Layer 2 of a small transformer language model trained on English Wikipedia (12 layers, counted from 0, width 64).
In attention head 1, each number of a token's query is one row of weights dot the token's vector x. The head spreads its attention over the tokens so far by the softmax of query dot key.

Query weights of the head. A number n stands for n times 0.0033.
q0: -84 5 164 14 -52 161 41 -92 -15 123 -22 46 -61 20 15 -44 -97 8 -199 -90 -22 -63 -67 104 228 -95 24 -38 134 255 30 50 -83 65 13 -16 -67 -36 -141 224 56 155 112 113 57 17 -71 73 -47 -39 60 -11 118 -63 1 -62 -115 11 -60 -41 38 -163 -64 -29
q1: 192 -106 -64 38 -7 18 155 68 -21 -55 16 151 -84 41 23 -10 75 101 1 8 64 52 94 -212 -159 -41 -110 128 58 -13 -57 -132 235 -34 -65 67 -154 -25 -40 7 -38 103 18 76 -43 10 66 7 26 93 -213 35 -25 20 25 -11 43 -71 -25 138 -28 -31 -122 23
q2: -127 -6 -125 3 137 -145 -32 -97 -45 -37 1 60 -8 -147 -28 -140 85 -106 -88 9 -77 -155 -82 27 -30 163 -104 48 58 -35 5 -168 114 -46 -5 57 9 58 -86 194 -118 -61 2 91 -123 -134 -17 -134 126 -27 -91 -93 31 195 -38 90 -117 -12 54 135 -77 117 -88 18
q3: -45 -103 147 -11 -7 89 57 -58 -203 40 57 -137 -25 -62 -113 46 39 -64 -35 -48 69 -48 -148 -10 131 -52 -41 -7 27 -60 31 -47 13 106 121 -204 196 42 -41 -56 73 87 -90 285 -43 256 -105 -70 -29 -73 -100 103 87 -107 2 -123 -14 37 46 -158 -104 43 -48 54
q4: -55 4 122 97 -174 18 -130 41 1 68 6 -64 -63 -103 112 -63 -3 -151 -133 -39 -4 -15 -146 148 20 -67 112 -234 80 93 30 84 60 35 26 -80 237 -109 -70 48 10 76 53 -17 142 28 -321 138 20 -36 19 -46 190 65 -154 116 59 -80 -19 -138 -155 163 43 92
q5: 99 -107 -87 -165 -266 60 -354 96 -67 -76 -73 -40 11 43 19 -51 74 -126 -68 94 -30 -43 -93 -10 1 44 32 -23 -14 -97 -71 67 -73 78 102 -31 9 -128 -9 -111 -16 20 -199 60 63 130 -211 -62 -150 -63 9 -3 2 -48 31 19 -53 -11 14 -2 -25 -158 -94 -19
q6: -168 41 -12 -36 -32 -204 235 -288 56 113 -153 89 -294 130 -98 -138 61 3 -180 159 197 11 0 -39 142 -210 98 -14 55 156 -200 -156 98 -134 -38 155 -166 -17 135 136 -145 -57 -80 -34 -183 86 157 97 70 262 62 34 72 -79 71 97 9 116 89 -116 241 40 -49 -28
q7: 183 -5 -81 53 -139 -128 -203 77 128 16 -218 -35 -22 53 -130 99 -158 64 113 -157 -181 -9 -3 43 -158 97 17 57 -170 -69 116 -139 -186 -12 -144 27 -19 -95 122 -74 -125 -155 -93 -118 -185 -292 -73 2 -100 114 -90 -52 -14 -38 -185 93 86 -30 -8 85 123 -116 -14 -8
q8: -104 -145 -51 -32 -75 -66 93 -168 162 14 71 57 -17 -142 103 -24 164 5 89 15 12 6 -19 33 16 -58 132 23 79 83 28 -25 58 -38 104 37 -79 -48 -53 -131 -62 -74 -116 31 41 52 -26 12 -7 -37 112 -79 56 45 64 -56 -54 7 -104 90 -93 -69 104 21
q9: -7 214 10 15 -72 43 -22 88 132 -59 331 62 116 -75 98 -87 -27 61 -168 -16 -227 -209 77 -134 -31 37 137 143 -71 -27 -199 -266 -137 -113 -258 3 16 -236 -200 22 -211 -35 72 36 -105 -93 -63 -219 184 97 49 -164 -21 -92 -136 -129 -87 239 -76 229 -27 -25 136 126
q10: -150 -262 147 -278 42 -84 -97 -107 -80 -169 -50 127 -184 73 28 28 34 68 11 -88 45 75 76 249 -34 -130 50 -237 162 -164 80 95 -154 -36 50 -140 478 215 136 102 33 355 186 -320 -190 -3 -132 -91 180 -95 56 320 45 -105 -29 191 143 -258 -104 186 117 13 99 226
q11: -227 377 -139 253 161 118 116 -165 -47 351 -106 -203 -118 154 -69 -231 -38 -140 32 66 -126 -41 119 -142 358 244 -82 37 4 54 -37 -18 -86 159 -109 -153 247 -83 -165 56 378 319 -142 177 -40 -40 115 -63 -112 -117 -62 -217 -227 -19 -100 24 -111 283 35 -131 185 -62 109 -119
q12: -49 -8 -22 -315 -38 -138 86 133 -38 92 21 -71 97 -151 -113 173 -169 54 239 47 108 -36 132 63 87 -125 19 -143 0 -55 36 34 107 -60 -34 273 73 103 62 -89 158 12 -37 -44 58 247 28 -15 190 79 1 1 -74 155 -38 51 -110 -122 -24 142 -90 27 -108 198
q13: -139 22 -67 -13 -33 -56 47 229 5 -33 -266 -38 -37 178 -163 -157 409 -74 -95 114 141 -50 139 -12 161 25 111 66 88 -6 -142 -70 72 -59 110 128 -53 209 19 144 77 -140 -119 218 53 -127 177 30 -61 34 4 -49 114 -135 45 54 142 13 -100 223 38 -33 -1 32
q14: 193 4 -9 36 -198 17 26 -69 -174 148 -45 -180 -111 80 -62 187 -189 48 -291 187 199 215 55 154 -34 -135 7 109 -40 84 130 -172 -19 -104 -124 -41 -229 20 129 234 82 -276 -39 -121 40 -76 34 120 -122 217 102 -161 -265 63 -188 17 18 89 71 59 85 -13 63 -81
q15: 31 67 -28 -64 113 176 -192 -296 -134 -23 -69 69 80 -161 228 -154 161 -123 187 -34 198 411 -154 -94 -29 99 -11 -15 -160 -145 6 -52 35 113 -202 230 247 20 82 -2 52 -17 278 21 16 -16 -217 40 -187 139 174 35 -40 -113 118 -277 -32 -102 -172 -261 -29 45 -18 -60
q16: -102 -308 49 -121 -36 9 -142 193 -131 -225 -203 -262 157 21 -134 230 135 113 -152 11 23 -80 111 -136 60 -8 -70 120 -8 -23 -59 15 83 -159 -18 -54 -155 -21 -3 161 8 34 -50 -39 -49 35 -92 -82 -159 -23 -129 85 67 -194 -200 -220 34 -137 35 84 89 -223 -74 -55
q17: 83 175 40 115 57 -51 157 -72 47 202 -28 36 242 -39 -202 42 107 34 11 -66 -165 -1 175 -13 -129 -27 17 22 -106 -22 -191 19 100 -67 -123 59 4 -20 -66 208 21 -96 5 174 -51 -209 86 -261 118 35 -39 -48 70 142 -45 -137 69 26 -69 20 -88 28 111 -14
q18: -65 -9 -129 3 -24 -22 87 -121 -72 -53 -12 -28 -31 11 18 -99 -130 14 -120 58 39 -92 75 174 -89 157 36 42 -164 -59 -78 1 -121 -22 -75 129 -26 69 -39 217 -28 -65 -80 11 59 -100 125 -14 -87 158 -40 29 -129 43 -129 71 -47 -29 51 49 188 -20 229 -127
q19: -172 -185 113 -275 -22 -168 -10 294 -43 -153 -40 -132 -372 167 73 -122 -108 50 10 53 -38 108 -128 -72 -6 89 -190 90 -90 -206 109 131 83 -11 80 60 -48 24 -141 -105 -65 -104 -108 -56 37 -42 -100 -84 45 -108 -51 -103 156 142 -17 286 127 -86 -71 77 -103 -85 -144 -85
q20: 16 -237 29 21 -46 159 -93 285 -105 102 -5 -16 8 -36 20 -21 25 124 156 16 -202 182 67 -72 188 -16 311 119 -31 25 -95 54 130 -3 20 -74 -120 32 6 -43 -95 152 -61 -55 120 150 59 242 133 -152 -108 25 209 -128 -111 40 151 63 133 -28 -32 86 -9 -39
q21: 62 182 -19 43 92 -78 -94 -15 41 -177 -66 -30 110 181 -86 -128 91 52 -92 -103 -151 -169 67 -101 22 14 -67 -98 -59 -37 -132 152 57 58 -45 -146 117 49 117 118 77 -80 16 64 -214 -205 178 22 148 -53 26 -74 -82 -73 103 -60 -92 -28 -61 164 -50 10 172 -147
q22: 44 48 -38 79 8 40 -64 -68 -28 93 161 -253 135 4 22 -131 15 -8 56 -41 -33 96 81 -76 -143 86 40 14 150 233 0 37 -150 -235 -77 -13 35 17 11 63 99 181 106 -76 49 -251 77 -176 75 -97 -31 12 -15 135 -194 10 89 -76 97 -47 90 146 43 52
q23: 129 -123 133 -104 -110 -78 99 124 -187 -149 -102 1 -41 -159 -168 -84 -30 -16 21 -81 -56 16 -62 98 42 -111 64 -168 60 23 -150 -6 -13 13 40 133 -87 -16 192 33 61 -122 48 19 -142 126 -36 -101 -94 18 -87 103 143 77 -166 -66 26 -109 131 -250 79 158 47 -42
q24: 20 101 75 -62 30 43 71 13 -124 66 63 -73 -6 -35 40 154 103 -85 -108 -57 -45 -95 -116 109 33 -73 -25 -71 57 -21 64 297 -12 86 63 -177 -176 -42 -33 48 -25 179 -29 15 93 189 32 87 9 13 157 16 60 -227 141 -163 45 84 -117 -84 -15 -59 52 165
q25: 34 -105 -23 -185 97 -118 -10 130 -174 -244 86 -133 62 -25 27 -164 -81 33 113 -168 93 9 -93 111 -179 65 -187 66 -18 -38 85 20 8 60 -18 -7 63 -8 68 -136 -243 153 169 -63 -250 124 4 -9 -120 -163 -227 113 195 158 -93 -62 -55 -41 -11 39 158 124 -9 -76
q26: 59 -92 -114 -152 -55 63 -105 309 -245 145 -18 74 118 -123 50 -127 51 -95 194 -188 -24 -78 46 118 150 98 -17 110 -110 -205 -103 30 254 -73 56 139 -153 167 -14 51 81 -126 -162 -146 25 71 -86 -262 -32 -61 37 48 91 -9 -141 -100 -132 -60 -13 -10 -90 -114 -73 -35
q27: -49 169 -117 116 -154 138 215 -194 267 238 -53 -461 28 20 54 281 35 -3 -91 70 80 -76 -11 160 -87 -13 -29 33 -6 295 -53 96 69 16 -337 -62 90 -7 -401 -187 -80 -130 16 -307 -5 -224 -113 -142 82 118 35 100 -109 -39 -285 31 -30 -73 82 285 44 93 -90 -308
q28: 19 -52 154 170 -55 -142 -114 -89 -224 42 -120 24 -74 87 9 160 74 -5 -135 133 60 -78 121 -145 5 120 86 77 -31 -37 -47 -84 -81 -43 190 1 80 -32 266 152 -105 2 27 265 -98 89 -96 -47 -143 -1 -108 110 83 -85 97 43 -109 98 55 151 -65 -183 -185 -44
q29: -180 481 201 393 62 -269 -63 -48 -319 268 179 198 93 273 -65 -47 39 145 -38 -6 117 -209 -13 66 -36 -109 -12 -148 -240 -2 -6 -76 -164 -62 -96 -108 80 -269 -127 -184 89 -18 -77 49 -69 2 133 -188 58 115 -138 -150 -85 -10 -33 -3 103 165 -109 -73 269 189 219 165
q30: -152 -49 97 -33 -143 139 110 -61 -67 -207 96 20 -11 83 195 166 180 98 -4 34 -130 151 47 -111 -146 122 -26 -271 -93 31 129 -64 -108 -18 -51 -235 15 -28 353 28 8 -105 -27 -147 166 194 42 -205 152 215 152 38 -230 -102 32 -213 134 -92 0 -141 133 100 -287 112
q31: 86 177 142 289 -111 -350 26 23 4 264 44 267 -141 117 50 254 203 -35 -312 -137 -55 17 -18 30 -350 -75 -225 108 30 -193 -232 83 188 76 58 196 -20 -76 157 -1 11 -80 10 0 -22 -123 319 54 -153 -19 -135 -42 128 147 -144 -38 99 -82 116 -4 -81 5 101 -174

Each question shows a short text with each token's key, already scaled and adjusted for position as the last token sees it. A number n stands for n times 0.0023.

Then comes the last token's vector x. A number n stands for n times 0.0087.

0 "al": -79 -52 -5 -19 47 154 -12 -13 131 -174 -55 -62 -29 -10 -111 64 -12 37 6 -28 -57 -13 -39 141 154 17 -27 27 -44 -68 -9 31
1 "is": -21 -19 -51 -1 55 103 -100 -39 135 -165 -34 -66 -20 -48 -73 122 -40 77 10 -63 -44 35 12 164 67 -86 -56 -3 92 -34 17 29
2 "t ": -42 -54 -95 134 102 80 -58 -30 215 -138 -19 -49 -50 11 -79 28 -3 49 62 -55 19 -40 -133 192 280 4 -36 6 -11 -54 -25 -2
3 "(": -19 -72 -87 84 180 127 7 -75 229 -158 -1 -60 -36 -30 -109 52 -46 7 20 -36 -8 -69 -81 99 215 -30 47 -30 -14 -18 -30 -40
4 "201": 94 -30 -85 94 101 -26 -37 -38 195 -121 -11 -87 -38 -11 -97 -33 37 -44 -34 12 -6 -93 -28 182 236 -39 43 38 -90 -43 -67 21
5 "0": -42 -24 -54 17 76 78 -25 -31 131 -104 -50 -78 -1 51 -72 22 25 -26 -28 -28 6 -36 40 234 275 2 -5 -28 -147 -61 -90 32
x: -4 -76 -25 -129 -68 38 72 31 96 46 81 38 77 8 42 59 -37 -24 -55 -76 12 -122 -41 132 73 -5 -5 17 -74 24 -24 33 88 72 73 4 -70 -44 69 -76 -23 -125 -19 18 20 37 60 33 -52 8 64 96 10 0 26 -65 -90 2 -69 48 -73 93 198 -113
To which token does the last token give the most attention? 2 "t "

0 "i": -20 51 -75 -63 -8 125 -35 23 91 -79 -36 24 -49 62 -80 111 -30 98 -65 -10 -133 49 -53 124 214 -52 -42 40 -10 -55 1 -37
1 "al ": -45 -17 -49 102 121 53 -64 -35 233 -126 -25 -68 -75 23 -57 14 6 62 57 -63 -9 -68 -137 220 304 9 -3 -20 6 -45 -54 -23
2 "D": 79 -141 -111 136 154 98 -75 -5 273 -58 7 -51 -55 -15 -20 56 -69 20 3 -78 4 -45 -98 238 277 -26 -7 -1 50 -39 -29 50
3 "em": 35 -125 -289 117 117 149 -89 -7 102 -113 -33 -10 66 -14 -74 35 23 8 -11 -37 -31 -24 -73 159 304 -89 -2 -10 -58 -12 29 70
4 "oc": 58 -217 -82 111 31 7 -91 11 161 -10 15 -46 -136 20 -43 82 41 -19 20 -17 -60 -50 -164 180 289 -43 40 -17 12 25 5 -68
5 "r": -69 -125 -2 62 67 71 -45 -50 47 -139 15 -31 -77 32 -96 168 31 -37 34 -23 -67 66 -6 184 251 -89 -4 -3 9 -10 49 36
x: 86 -87 -55 76 -53 22 6 28 -8 -27 44 -9 39 78 111 150 -24 -37 -53 76 59 87 42 27 114 -107 -43 -41 63 46 -35 104 -4 74 42 22 64 -64 18 7 26 29 -71 0 40 36 54 47 -184 -90 59 26 -4 -58 -37 -6 -36 48 -201 16 -126 -29 52 -13
Which token does the last token look at most, and with what share of its attention? 3 "em", with about 80%

0 "| ": -57 38 -41 66 171 138 -51 -39 256 -82 -17 -79 5 10 -67 21 24 35 33 -60 -13 -107 -79 134 200 18 2 5 2 -2 -26 -19
1 " ": -63 -12 -75 87 129 134 -67 -13 228 -102 -5 -65 -73 17 -23 25 -9 35 77 -53 26 -97 -78 163 189 41 -1 2 -9 -7 -29 -37
2 "|": 15 -46 -59 109 50 101 -23 -67 224 -83 -15 -78 10 61 -38 -6 -43 34 -5 -53 43 -18 -74 133 171 -26 32 -39 143 -45 0 -26
3 "\n": -1 -39 -62 74 137 109 33 -64 228 -139 -30 -91 -27 -28 -42 35 -27 27 24 -22 40 -12 -61 103 172 -5 16 -9 13 -43 -4 15
4 "| ": 24 -86 -40 136 169 150 -34 -27 271 -61 -19 -65 13 -7 -77 10 -1 -15 -33 -43 47 -62 -56 155 149 11 -6 1 5 -3 -11 -51
5 "19": -42 -38 -96 120 83 20 -86 -68 169 -83 -36 -54 23 27 -97 -51 30 -27 -73 20 26 -70 -13 97 190 -46 42 -10 6 -34 -59 -15
x: 71 -80 1 -26 -3 -17 7 -16 29 -2 36 36 30 -99 -56 -55 93 -95 -36 -58 66 -78 -40 150 171 -50 -54 39 64 -69 87 -20 97 -11 45 9 -67 -43 -84 17 24 -80 18 21 -29 44 102 6 -36 0 94 143 110 -12 -25 -10 -88 -115 -155 -8 -97 47 43 -16
Which token does the last token look at most, and with what share of its attention? 0 "| ", with about 20%

0 "te": -87 16 -89 92 14 60 -43 9 72 -93 -43 -8 14 -1 -103 26 34 118 48 -103 -40 30 27 165 205 -4 -53 8 149 -32 109 -61
1 "e ": -36 17 -60 100 119 94 -53 -21 224 -140 -14 -55 -58 24 -41 19 28 59 97 -65 43 -49 -122 177 274 26 -10 11 -26 -51 -9 2
2 "in ": -26 -26 -39 87 84 142 -15 -43 250 -156 -40 -69 -37 2 -66 22 -23 45 39 -70 5 -79 -132 141 191 45 6 -11 62 -29 -28 -65
3 "19": 57 -61 -159 166 89 -14 -94 -77 205 -96 -37 -67 21 35 -92 -72 8 10 -25 0 15 -73 -1 98 203 -66 57 -8 27 -39 -66 -13
4 "6": -28 6 -41 59 -4 -70 -21 -57 182 -102 -27 -56 -55 37 -78 -15 35 -32 -28 -14 -15 -74 35 220 245 -82 30 -5 -119 -54 -134 7
5 "8": -53 -8 -35 26 59 31 -46 -31 184 -103 -38 -40 -53 49 -72 13 16 -33 -35 -24 -12 -64 33 205 303 17 -10 -16 -87 -58 -119 42
x: 39 -18 90 -105 -92 15 71 -14 18 61 61 89 57 -43 -12 65 71 -78 -26 -102 0 -86 59 140 50 -23 78 -101 -53 10 -36 17 59 102 24 0 -54 -139 17 -20 -53 -161 -34 42 1 -20 58 33 -20 -8 123 92 0 -18 37 3 -69 -12 31 15 -68 57 134 -137
To which token does the last token give the most attention? 1 "e "

0 "k ": -28 46 -32 88 120 86 -49 -20 228 -125 -23 -66 -61 -4 -42 16 34 36 89 -77 13 -76 -101 181 223 41 21 -4 30 -39 -21 -20
1 "at ": -65 52 -7 87 115 134 -7 -42 261 -115 -35 -63 -32 19 -70 -1 7 50 43 -77 -21 -86 -137 114 152 29 6 -2 113 -33 -37 0
2 "L": 57 -131 -157 170 155 94 -49 -33 186 -68 11 -8 -12 17 -43 35 -66 2 16 -91 16 -69 -104 251 192 13 -24 -8 -40 -26 -47 26
3 "i": 152 -218 -127 26 44 114 -45 -14 126 -82 -6 -11 -75 8 5 30 -11 -7 -73 -24 -78 -5 -62 232 211 -101 -3 7 57 14 -17 -52
4 "b": -50 -113 17 45 89 105 -74 26 36 -112 -9 0 -77 -19 -107 81 28 28 2 -79 -13 100 7 165 195 11 -52 3 22 -33 20 -46
5 "er": 11 -73 -84 -8 86 133 -5 -39 80 -186 0 -11 -95 -54 -84 50 4 -30 18 -43 6 6 4 85 193 -100 -40 34 21 -53 37 27
x: 33 45 43 -99 -230 23 -42 -39 -53 62 -88 -15 30 25 47 59 10 60 -136 -8 61 -84 16 -4 148 -57 -5 -78 3 -1 8 103 -57 60 90 -45 9 -34 -32 -74 -32 -56 17 65 33 -71 4 -50 -116 -94 113 26 141 -49 37 -110 25 -24 -28 -24 -119 -23 62 -40
To which token does the last token give the most attention? 3 "i"

0 "U": -67 35 -105 113 145 148 -80 19 43 -38 25 33 -28 -24 39 40 40 125 78 -108 -45 -21 -82 266 176 -9 -23 31 -24 -29 16 18
1 "w": 1 62 12 57 62 -90 -121 -54 -24 -90 -10 -21 -78 -32 -58 48 -48 48 4 -60 -31 -48 -42 206 308 -27 32 -11 -44 16 -64 59
2 "e ": -50 -32 -93 127 108 116 -58 -21 190 -107 -12 -49 -50 22 -34 14 -24 55 66 -52 28 -51 -125 185 269 32 -18 6 -17 -41 -24 5
3 "J": 90 -124 -192 138 206 185 -78 -21 127 -57 16 4 -19 -17 -11 21 -53 -57 6 -58 12 -39 -82 186 199 -33 -29 -9 55 -11 -6 61
4 "a": 109 -85 -76 14 44 49 -26 4 110 -96 -32 -2 11 -25 -76 34 70 -94 6 5 -18 -31 5 170 104 -135 -35 -69 12 -16 55 91
5 "h": 53 -44 -60 18 92 78 31 18 66 -164 -27 -6 -37 6 -123 79 38 -7 2 -64 -18 9 -14 120 111 -66 -35 -14 -33 -30 21 66
x: 0 -57 62 -48 -226 2 92 -58 -101 36 -5 -20 86 -2 -15 23 11 -80 30 -46 -52 -127 -73 -28 -11 -24 46 -2 9 40 25 178 -18 88 138 -97 16 -140 -46 9 -82 -106 -41 -20 81 115 -5 7 -211 12 42 -23 -27 -17 -40 22 -16 -6 -11 -88 -26 23 70 -17
Which token does the last token look at most, and with what share of its attention? 3 "J", with about 90%

0 "a ": -55 30 -22 82 119 145 -60 -23 268 -134 -32 -80 -25 18 -77 14 8 42 56 -81 24 -77 -96 177 190 -3 39 -24 73 -44 0 -33
1 "| ": -69 -6 -89 108 210 129 -50 -31 338 -99 -28 -81 -4 36 -66 26 -15 53 47 -81 27 -75 -76 130 164 30 5 -5 48 -9 -8 -5
2 "3": 47 -67 -139 45 137 22 3 -22 181 -124 -40 -76 -38 71 -38 -60 -58 -18 31 -28 50 -100 -9 138 207 35 8 -17 -54 -34 -136 -9
3 ":": 43 1 -77 196 170 68 -49 -161 125 -88 -37 -88 -56 9 -24 4 -7 28 0 -48 0 -78 -66 167 255 -56 19 -26 113 -59 -63 -45
4 "0": 49 -31 -80 78 109 65 -21 -30 175 -85 -41 -87 -8 96 -52 -14 17 -55 -40 -44 37 -6 -6 189 192 12 -39 -18 -124 -67 -121 27
5 "0": -28 -29 -66 11 99 95 -36 -26 113 -104 -47 -74 -14 57 -63 26 17 -37 -27 -29 1 -37 27 210 303 22 -9 -21 -154 -68 -110 36
x: 0 -51 -8 -120 -80 40 70 22 89 48 59 44 72 16 37 55 -50 -29 -61 -58 7 -130 -46 145 51 -29 8 -2 -71 22 -20 46 53 65 48 -13 -84 -46 84 -49 -11 -105 -8 22 13 18 71 46 -34 0 66 116 37 30 28 -60 -87 -19 -83 32 -89 123 204 -119
Which token does the last token look at most, and with what share of its attention? 2 "3", with about 30%

0 "i ": -20 41 -20 60 76 84 -29 -10 159 -81 -18 -45 -33 8 -35 13 11 28 50 -49 8 -44 -64 109 126 6 23 0 40 -22 -3 -25
1 "V": -18 -71 -74 111 102 69 -27 -37 149 -25 7 -1 -19 12 -4 48 -28 33 39 -82 -9 -37 -87 106 141 -5 10 -15 12 -21 -17 11
2 "ol": 56 -39 -121 150 65 46 -69 -34 69 -40 -2 13 25 21 -59 -9 -51 52 10 -34 -25 -14 -36 156 77 -34 -22 12 -14 -7 -7 31
3 "l": 40 34 -32 11 26 58 -17 -31 -14 -86 3 10 -16 17 -66 47 40 8 15 -50 -24 -18 1 172 124 -19 -40 -9 -47 -19 -37 8
4 "er ": 28 -62 -78 86 60 81 -24 -17 117 -96 -7 -32 -45 -13 -35 11 -15 1 21 -19 24 -35 -79 118 169 4 -18 9 7 -25 -11 1
5 "from ": 19 -55 -56 90 78 122 -10 -23 161 -86 -26 -50 -4 5 -35 26 13 -18 -2 -19 12 -14 -80 76 101 27 -1 0 46 -20 -28 -4
x: 32 -178 -65 -7 -6 -7 -22 68 4 -42 -37 6 86 -46 36 -25 52 14 43 -25 -65 -23 -123 -16 -4 -34 86 -79 -1 -90 -47 -63 116 -49 203 33 -53 -23 53 29 -196 -30 37 13 105 20 9 17 -56 -42 -47 290 40 -28 32 -13 4 -56 -55 26 -32 -6 50 -19
To which token does the last token give the most attention? 0 "i "

0 "3": -49 5 -43 -38 79 -9 -30 -19 121 -98 -50 -51 -35 17 -67 27 -57 25 20 -26 -20 -90 71 225 292 -1 -2 -17 -91 -50 -159 43
1 ":": 7 80 -22 139 133 77 -73 -148 117 -87 -41 -72 -51 -6 -43 44 0 23 32 -89 -33 -71 -27 215 285 -56 7 -28 104 -62 -69 -2
2 "0": 6 -92 -94 53 113 48 -23 -26 184 -84 -43 -91 -7 95 -57 -9 -30 -4 -3 -59 23 -7 -1 196 187 6 -39 -16 -130 -66 -122 26
3 "3": 67 -40 -63 4 86 -11 -27 -25 108 -103 -45 -56 -47 46 -50 0 38 -6 -2 -29 -5 -87 53 209 292 8 -7 -25 -89 -48 -175 39
4 ".": 31 -28 -135 232 41 178 -74 -112 132 -95 -7 -48 -77 25 11 94 16 -48 13 -34 32 -83 -66 234 276 43 -56 -27 58 -35 -60 3
5 "1": -18 21 -93 52 49 148 -19 -24 174 -88 -42 -50 -5 102 -49 -119 55 -7 -22 -34 48 -77 27 122 140 79 -71 -16 3 -52 -141 12
x: -27 71 47 -44 -105 11 96 -23 11 -103 -5 35 12 -78 -19 68 -3 -84 1 -75 -38 -95 35 132 87 -61 -51 -5 42 -3 8 -20 117 -34 77 -18 -128 -28 -17 -41 -212 -67 15 -20 -81 -22 68 7 -18 -7 35 118 34 -77 21 0 0 -4 -43 -19 -75 85 142 -116
To which token does the last token give the most attention? 2 "0"

0 "the ": -30 30 2 84 141 157 -47 -36 228 -121 -4 -55 -20 31 -50 -5 33 48 37 -91 -9 -102 -124 163 214 33 -8 -19 53 -26 -19 -36
1 "C": -70 -148 -107 147 122 140 -75 -22 227 -33 28 -19 -22 -1 21 62 -7 42 62 -111 23 -75 -118 117 194 30 15 -40 41 -13 -11 -1
2 "am": 22 -126 -183 188 99 63 -48 6 93 -55 24 -9 -20 -8 -9 61 -126 69 41 -48 -10 -60 -91 244 217 49 -1 10 -20 14 56 39
3 "b": 52 -95 -43 61 45 158 -52 25 89 -72 -12 1 -45 6 -116 51 47 70 32 -88 19 97 34 183 225 -20 -22 -23 17 -23 36 -11
4 "ri": 52 -109 -131 50 68 158 -19 14 86 -170 15 20 18 49 -76 83 2 -12 -13 -24 -60 60 -114 66 133 -70 -21 8 75 0 92 44
5 "d": -86 -54 -65 18 133 108 -18 3 91 -147 -7 -49 -69 -40 -58 52 11 -4 3 -55 -11 39 -40 172 259 -77 -49 23 48 -55 -10 19
x: -11 -116 18 -55 -202 -43 50 -14 -23 19 28 -10 -19 76 52 -7 52 -97 -23 8 9 14 3 130 -12 -29 112 -62 28 98 67 71 -43 119 81 -24 45 -145 36 -21 24 -33 -48 90 108 16 12 -28 -12 -63 18 14 61 -128 -43 -24 -45 67 -36 -143 -114 33 28 -194
Which token does the last token look at most, and with what share of its attention? 2 "am", with about 50%

0 "of ": -14 46 -10 53 102 88 -7 -27 214 -120 -23 -55 -31 12 -45 13 20 29 54 -68 9 -64 -101 119 158 25 0 2 19 -24 -26 -50
1 "the ": -44 -16 -20 88 122 136 -37 -15 199 -115 -6 -43 -25 38 -26 -3 5 48 19 -65 1 -76 -133 123 166 43 -2 -16 61 -22 -16 -35
2 "W": 34 -120 -78 182 86 19 -91 -49 175 -6 -3 -14 -15 1 -27 36 -49 26 19 -70 16 -66 -74 160 183 -20 26 -30 45 5 -38 56
3 "id": 70 -50 -44 -15 1 90 -32 -57 78 -101 -17 -78 -74 -27 -41 69 6 -8 39 -31 -35 -78 -105 124 187 -80 -3 -3 85 -17 -25 -12
4 "er ": 42 -89 -107 128 82 108 -35 -29 155 -117 -9 -41 -52 -9 -31 13 -22 1 24 -23 32 -46 -108 163 220 17 -17 11 2 -35 -22 0
5 "S": -23 -65 -104 150 124 156 -66 -27 149 -58 0 -38 9 -28 20 37 47 -81 -40 -29 22 -23 -90 168 203 45 -12 11 -2 -20 -37 17
x: -17 -10 42 10 -87 -35 11 -14 -21 27 223 5 47 -58 57 -11 17 11 20 -3 16 20 -105 81 83 -73 92 8 30 -49 -61 -49 72 15 171 -48 7 -86 54 27 -20 -47 11 -3 128 -23 -28 134 -65 -112 108 -9 120 8 -67 -28 -53 -43 -1 -50 -221 45 36 -39
To which token does the last token give the most attention? 2 "W"

0 "n": -88 47 -29 -65 50 134 -44 -27 75 -74 5 -11 -30 -9 -63 74 9 37 77 -63 -26 3 -6 138 150 -14 -126 -18 63 -8 -16 53
1 "e ": -50 18 -61 86 97 106 -48 -16 197 -115 -9 -49 -43 29 -45 8 11 41 82 -60 35 -51 -100 147 210 19 -15 0 13 -35 -15 -1
2 "n": 21 -84 -131 28 111 88 -25 -34 186 -118 -13 -72 -62 37 -43 32 -65 9 36 -49 4 -42 -68 143 146 -22 -29 -32 43 -12 -4 -18
3 "am": 113 -98 -157 85 65 70 -44 -6 81 -87 7 -30 5 -15 -90 73 -48 7 6 -37 -40 -13 -89 186 177 11 -51 -16 18 2 21 60
4 "ed ": 30 -85 -130 120 85 63 -47 -44 196 -105 -15 -71 -39 1 -42 12 -19 -8 5 -25 51 -37 -114 148 199 -11 -3 -3 21 -32 -29 -8
5 "\"": 25 -17 -45 115 131 126 -13 -60 158 -109 -12 -78 1 6 -63 23 42 -20 2 1 22 -77 -155 82 243 7 32 -11 5 -17 -21 -13
x: -27 -193 26 -34 40 -6 -9 -29 -7 -49 -7 17 97 -29 42 -16 158 60 -3 58 -4 -12 -26 60 -31 22 -35 -3 36 36 -29 29 30 -82 171 -74 44 3 77 21 -120 -96 -103 27 131 -91 54 55 -32 -61 30 234 -48 -21 80 -6 15 -48 -48 17 -86 51 117 -16
Which token does the last token look at most, and with what share of its attention? 1 "e ", with about 30%

0 "ew ": -45 16 -26 71 117 66 -45 -54 213 -96 -17 -68 -63 28 -36 -16 37 39 51 -56 -1 -108 -113 159 233 36 21 -19 2 -23 -30 -62
1 "te": -126 -102 -135 131 86 87 -26 -10 190 -79 -50 -65 3 21 -47 8 -22 78 20 -80 -15 -16 -11 154 148 23 -21 -6 109 -21 42 -56
2 "en": 69 -17 -37 -19 67 -22 -112 -65 67 -101 -43 -40 -84 20 -88 24 -19 24 -23 -29 -46 -54 -80 109 219 -39 31 -18 52 -19 -39 -85
3 "age ": -13 -103 -119 179 83 66 -92 -47 158 -99 -30 -54 -50 10 -35 30 -25 23 27 -28 10 -38 -95 188 251 3 -9 4 -7 -49 -36 6
4 "s": 39 -94 -116 116 112 117 -53 -37 159 -138 -19 -78 -3 -27 6 35 56 -37 -12 -46 29 -20 -64 201 207 15 -9 16 -11 -27 -39 -22
5 "ing": 7 31 -82 24 78 102 1 -39 5 -157 9 -49 -82 -59 -26 43 85 -49 -9 -17 -7 -81 -107 191 194 -10 -21 4 -33 -55 25 -49
x: -100 -25 95 -10 -114 -20 88 -5 -17 15 -21 -10 9 -24 49 23 146 -42 62 -60 -84 -14 59 29 -38 -14 25 -10 112 33 -52 49 -102 115 110 2 -5 47 -5 19 106 -47 -59 127 80 53 12 40 -48 -109 91 7 101 -23 -15 -109 -50 19 -2 -56 -51 -23 184 -100
Which two tokens does the last token look at most, in order? 3 "age ", 4 "s"